Layer 6 of a small transformer language model trained on English Wikipedia (19 layers, counted from 0, width 96).
A neuron's activation on a vector x is ReLU(gate . x) times (in . x), where the dot is the dot product.

Input weights of the MLP neurons that the questions are about. A number n stands for n times 0.0091.
n30 gate: 9 38 -45 10 -42 -20 -6 -2 24 -14 38 25 20 -13 -41 -37 31 -7 -24 27 -11 9 31 22 28 17 -13 25 -10 25 37 -44 -72 -23 -30 -11 -5 22 -31 44 -22 20 -30 1 -25 -22 56 4 -38 -32 -22 -7 -26 49 13 2 -34 10 49 6 -31 -21 2 14 39 29 8 -14 -31 -8 -13 -12 -69 -23 45 6 -2 11 7 -34 28 13 -27 5 -20 25 -4 -10 -11 -1 18 60 74 6 -1 4
n55 gate: -6 26 41 50 -12 -34 0 6 -94 -15 -16 -16 -10 37 -16 -30 24 40 11 40 -5 25 2 17 -40 -20 32 6 -4 44 -3 -5 -27 -13 11 9 -25 -31 7 -1 14 17 9 13 45 -40 3 27 -1 3 2 70 18 -3 -20 2 21 -16 41 -9 -27 24 -28 53 8 13 8 -11 -47 26 -52 25 -28 -47 -14 -24 -36 35 -34 51 -16 -29 22 -18 -68 46 -21 -48 -14 32 -3 -22 -3 18 15 12
n83 gate: -1 11 18 -1 -10 -16 -10 21 24 20 -41 16 14 15 -44 6 16 12 6 4 41 56 -7 2 -5 -27 1 19 5 -7 13 -7 -51 -34 -18 29 -56 24 12 -56 21 10 -9 10 7 -48 1 8 18 -21 14 -5 34 26 38 8 20 -20 -6 32 -36 -8 -43 7 17 22 -29 27 -20 27 -47 48 -11 -1 -6 8 -24 -34 -13 0 19 -17 -15 3 9 -15 19 -17 5 17 2 2 1 8 -16 -22
n184 gate: 51 -12 22 21 0 -5 1 -9 4 -23 -3 -25 66 -65 -31 -8 8 -34 20 -58 8 -28 13 10 -32 44 20 -51 -37 -5 13 5 -26 10 39 47 -57 19 45 42 -24 15 2 -18 22 22 11 -22 17 -23 -12 -41 -26 14 16 -41 14 -10 -17 -48 34 43 24 -19 0 -8 -37 3 39 1 -14 72 -56 -49 -23 -6 42 -3 -12 21 -37 -29 -31 -25 39 39 -49 52 -9 -85 23 66 -5 32 59 7
n196 gate: 20 38 3 23 7 -26 -19 -15 -5 -22 4 -1 -17 -18 16 -20 51 12 4 -19 5 9 -18 36 -3 -15 -3 5 11 26 -1 19 -5 -2 6 -8 13 32 -4 45 6 -2 -12 17 -22 1 -37 2 -72 22 -5 10 13 -36 -10 -22 -27 19 18 -10 11 36 -9 5 -4 5 17 10 -28 -20 -42 -18 18 17 -13 -13 -9 -21 -11 -5 41 1 17 -21 -6 38 -3 11 -30 -30 -36 -24 20 18 29 16
n30 in: -25 31 8 28 3 1 -5 -35 17 -24 -16 35 27 0 13 -12 6 6 38 -54 -5 -15 5 12 -18 -15 13 -28 4 -22 -47 17 2 -4 49 5 -27 -33 52 -26 33 -16 40 2 28 9 -18 6 15 -1 -18 8 34 2 12 -6 5 -45 -48 -43 -6 37 19 11 10 1 14 9 40 21 -20 -26 -14 -14 -9 -4 -20 -9 -6 36 -12 25 20 13 9 -6 32 -42 39 -30 -63 -32 -53 37 -5 22
n55 in: -51 46 -6 -60 40 -19 -36 9 74 -23 13 7 27 -6 -24 -54 7 -33 32 -28 29 62 -9 -16 18 -3 12 10 7 -14 -21 51 23 -20 -17 -43 24 -10 -13 -26 4 -67 8 -21 -40 -11 55 -58 40 21 -5 2 22 11 -14 -58 4 -22 -34 33 45 20 12 9 15 10 -17 -19 -8 -8 60 3 34 -12 12 40 -12 9 19 19 24 -14 -6 -21 -20 11 -18 -16 -9 23 5 -65 21 7 -23 6
n83 in: -7 11 -30 -6 20 13 -13 1 -11 11 16 -11 12 -9 31 17 -29 7 11 -19 7 -1 8 -3 8 7 10 25 22 -34 5 -16 -1 -4 -43 31 -6 4 -12 41 -36 -3 -22 36 46 -19 4 -19 -2 -13 12 -23 9 -14 23 -14 -38 28 -33 -6 -1 -16 23 -80 -56 -4 -13 -9 16 -31 -21 -18 -3 18 12 19 -12 -20 22 -27 48 20 10 30 -22 22 -14 13 46 -4 20 45 12 7 -7 3
n184 in: -5 -43 10 25 -3 8 -24 20 14 -29 12 11 28 -28 -22 -26 78 17 -37 -44 -56 16 -16 -9 59 -25 -45 20 54 46 -10 32 -35 -32 -27 27 -11 -14 -17 -31 22 -52 44 -31 -1 44 35 33 52 23 11 26 -20 18 -6 29 19 5 -11 -20 -7 -12 -8 0 -1 -16 21 -8 -13 10 0 14 -29 -30 -25 -43 -36 0 9 56 87 -28 25 -7 2 -61 1 27 1 23 -53 -47 57 13 2 28
n196 in: 11 18 -21 4 -5 -16 -11 -2 -13 -18 32 5 -9 -23 3 16 28 -9 29 10 -21 17 -11 31 17 -11 5 12 22 27 -4 6 5 -25 -1 30 0 47 -10 15 28 -16 -1 5 -34 9 -2 12 -39 4 -5 9 13 -31 7 -35 -31 -10 20 -9 7 22 32 0 -15 4 11 -2 -30 -38 -16 -4 2 -17 6 -26 3 -45 -15 1 16 16 0 9 -11 -7 24 22 -13 -7 4 -6 2 -15 11 14

Each question shows a token from some text and the vector x that enters the MLP there. A number n stands for n times 0.04.

" the": 18 21 -17 -22 5 -23 31 15 1 42 -25 -1 -9 -45 -4 -36 -16 -56 -28 1 -55 15 -20 -25 3 -78 15 7 -30 -9 -10 9 33 8 68 34 4 2 25 2 11 24 -6 -28 -9 -17 55 3 11 -15 13 -6 24 -18 31 0 13 -5 13 33 3 -4 -25 -29 -7 -12 -9 -21 5 10 -30 -42 -10 38 18 -29 -24 21 -13 8 -13 18 14 36 10 12 14 -1 5 -32 16 15 35 19 16 20
The two highest activations, in order: n30, n83

" succeeded": 33 19 -21 -12 18 -29 20 12 4 47 -13 -11 -11 -46 22 -44 -21 -12 -26 -17 -47 5 -58 9 3 -49 -2 -9 16 -3 4 2 37 17 45 45 -8 -32 25 -2 3 16 18 -28 -4 -20 81 1 -8 -26 1 24 1 -33 27 3 12 -3 19 41 -1 -20 1 -1 -27 -12 14 -27 -7 25 -8 -37 37 33 29 -35 -37 -5 -21 -8 -22 17 -20 -27 -1 0 47 22 -3 -9 -12 6 24 12 11 25
The neuron with the highest activation: n196

" participate": 22 43 16 -19 20 -36 34 0 -7 46 -4 -21 -6 -55 10 -57 -14 -24 -46 10 -60 21 -34 -11 17 -37 6 3 8 -14 -8 13 29 -28 35 48 -6 3 -4 -11 -7 28 1 -24 13 -12 73 -8 -23 -17 -2 15 20 -3 12 7 3 -19 6 39 0 12 2 -24 -18 -5 16 -34 8 23 4 -24 -7 38 10 -43 -39 15 -36 5 -6 -2 -25 1 30 11 22 -8 -1 -8 20 -2 28 34 24 15
The neuron with the highest activation: n55

"The": 15 33 -32 -16 4 -37 30 4 -5 36 -21 -5 -11 -27 -5 -41 -12 -57 -25 -18 -61 12 -21 -28 10 -72 9 1 -21 -23 -8 10 23 3 61 28 7 3 32 12 17 43 -7 -17 -16 -18 55 1 10 -3 13 0 32 -2 15 -12 4 3 0 33 -2 -4 -23 -13 -3 -11 -8 -34 -2 7 -24 -44 0 55 7 -17 -32 7 -8 12 -17 14 13 29 12 20 30 -11 -4 -25 12 18 35 28 28 20
The most active neuron and its activation: n30, at about 1.8

"–": 29 9 -1 -26 5 -5 8 11 -18 49 -10 1 -7 -21 10 -14 -11 -31 -16 -10 -45 13 -48 6 41 -6 3 -2 -37 -40 -15 20 18 8 52 62 -36 -7 5 -19 3 32 3 -24 -29 -23 71 5 14 -6 22 21 21 -23 38 12 18 -8 -5 30 4 -29 -31 -22 -30 0 -2 -32 6 13 2 -9 14 35 43 -61 -42 -3 -25 7 -5 34 12 -9 -1 22 26 -25 -16 -17 0 -14 27 20 23 -9
The neuron with the highest activation: n83

"king": 20 33 0 -21 19 -9 20 19 -1 49 -13 6 -16 -23 -31 -45 -22 -17 -29 3 -61 35 -14 -15 12 -28 1 -21 -23 -36 -21 13 6 21 59 30 -15 -14 31 14 8 24 11 -5 -7 -41 74 0 9 4 10 10 21 -8 37 -5 -2 7 19 33 3 -39 -3 -29 -21 -30 0 -38 13 50 -12 -20 5 42 24 -37 -21 -18 -23 15 -33 2 0 -7 -14 27 36 -16 1 -22 20 8 27 13 1 1
Which three neurons fire most, strongest first? n55, n83, n30

" record": 35 24 24 -3 41 -27 6 11 8 57 -22 -12 -5 -33 -6 -22 -2 -32 -63 2 -70 21 -16 18 20 -52 7 0 -11 -7 -19 16 20 21 51 21 -5 -11 2 8 -2 6 15 -13 -23 -25 63 3 15 -4 1 18 13 -13 25 -20 12 -26 -9 16 -8 -17 -5 -34 5 -33 -13 -19 12 17 -1 -23 -6 48 12 -39 -58 29 1 15 -27 0 -11 -1 14 29 17 -29 14 -8 23 -6 37 25 11 1
The most active neuron and its activation: n55, at about 2.2

"go": 7 40 2 -14 41 -14 39 2 1 43 2 23 -23 -21 10 -36 -5 -15 -11 13 -78 13 -48 11 17 -41 14 9 -39 -22 -30 7 13 12 60 42 -35 -21 35 -4 -18 -9 -3 -17 -13 -13 68 -5 -3 -13 5 28 36 -7 7 -9 6 -8 -3 14 -6 -10 -11 -32 -2 -21 -11 -35 16 20 -2 -15 -1 54 15 -41 0 -5 -12 4 -31 -5 18 5 6 -19 31 -27 16 -16 25 7 32 11 2 16
The neuron with the highest activation: n55

" part": 26 1 -3 5 40 -34 25 1 5 54 -15 19 -14 -44 10 -43 -38 -27 -35 13 -63 26 -42 -7 8 -56 6 -14 9 -26 -1 21 33 -4 41 29 -21 2 16 13 -7 7 16 3 7 -23 63 -24 10 -15 5 -6 42 -18 22 40 24 -16 20 50 12 1 9 -35 -8 -24 -10 -33 0 -3 -10 -13 25 31 9 -46 -38 -2 -14 21 -24 10 -3 10 5 31 -13 -21 -7 -12 15 -17 25 18 7 26
The neuron with the highest activation: n55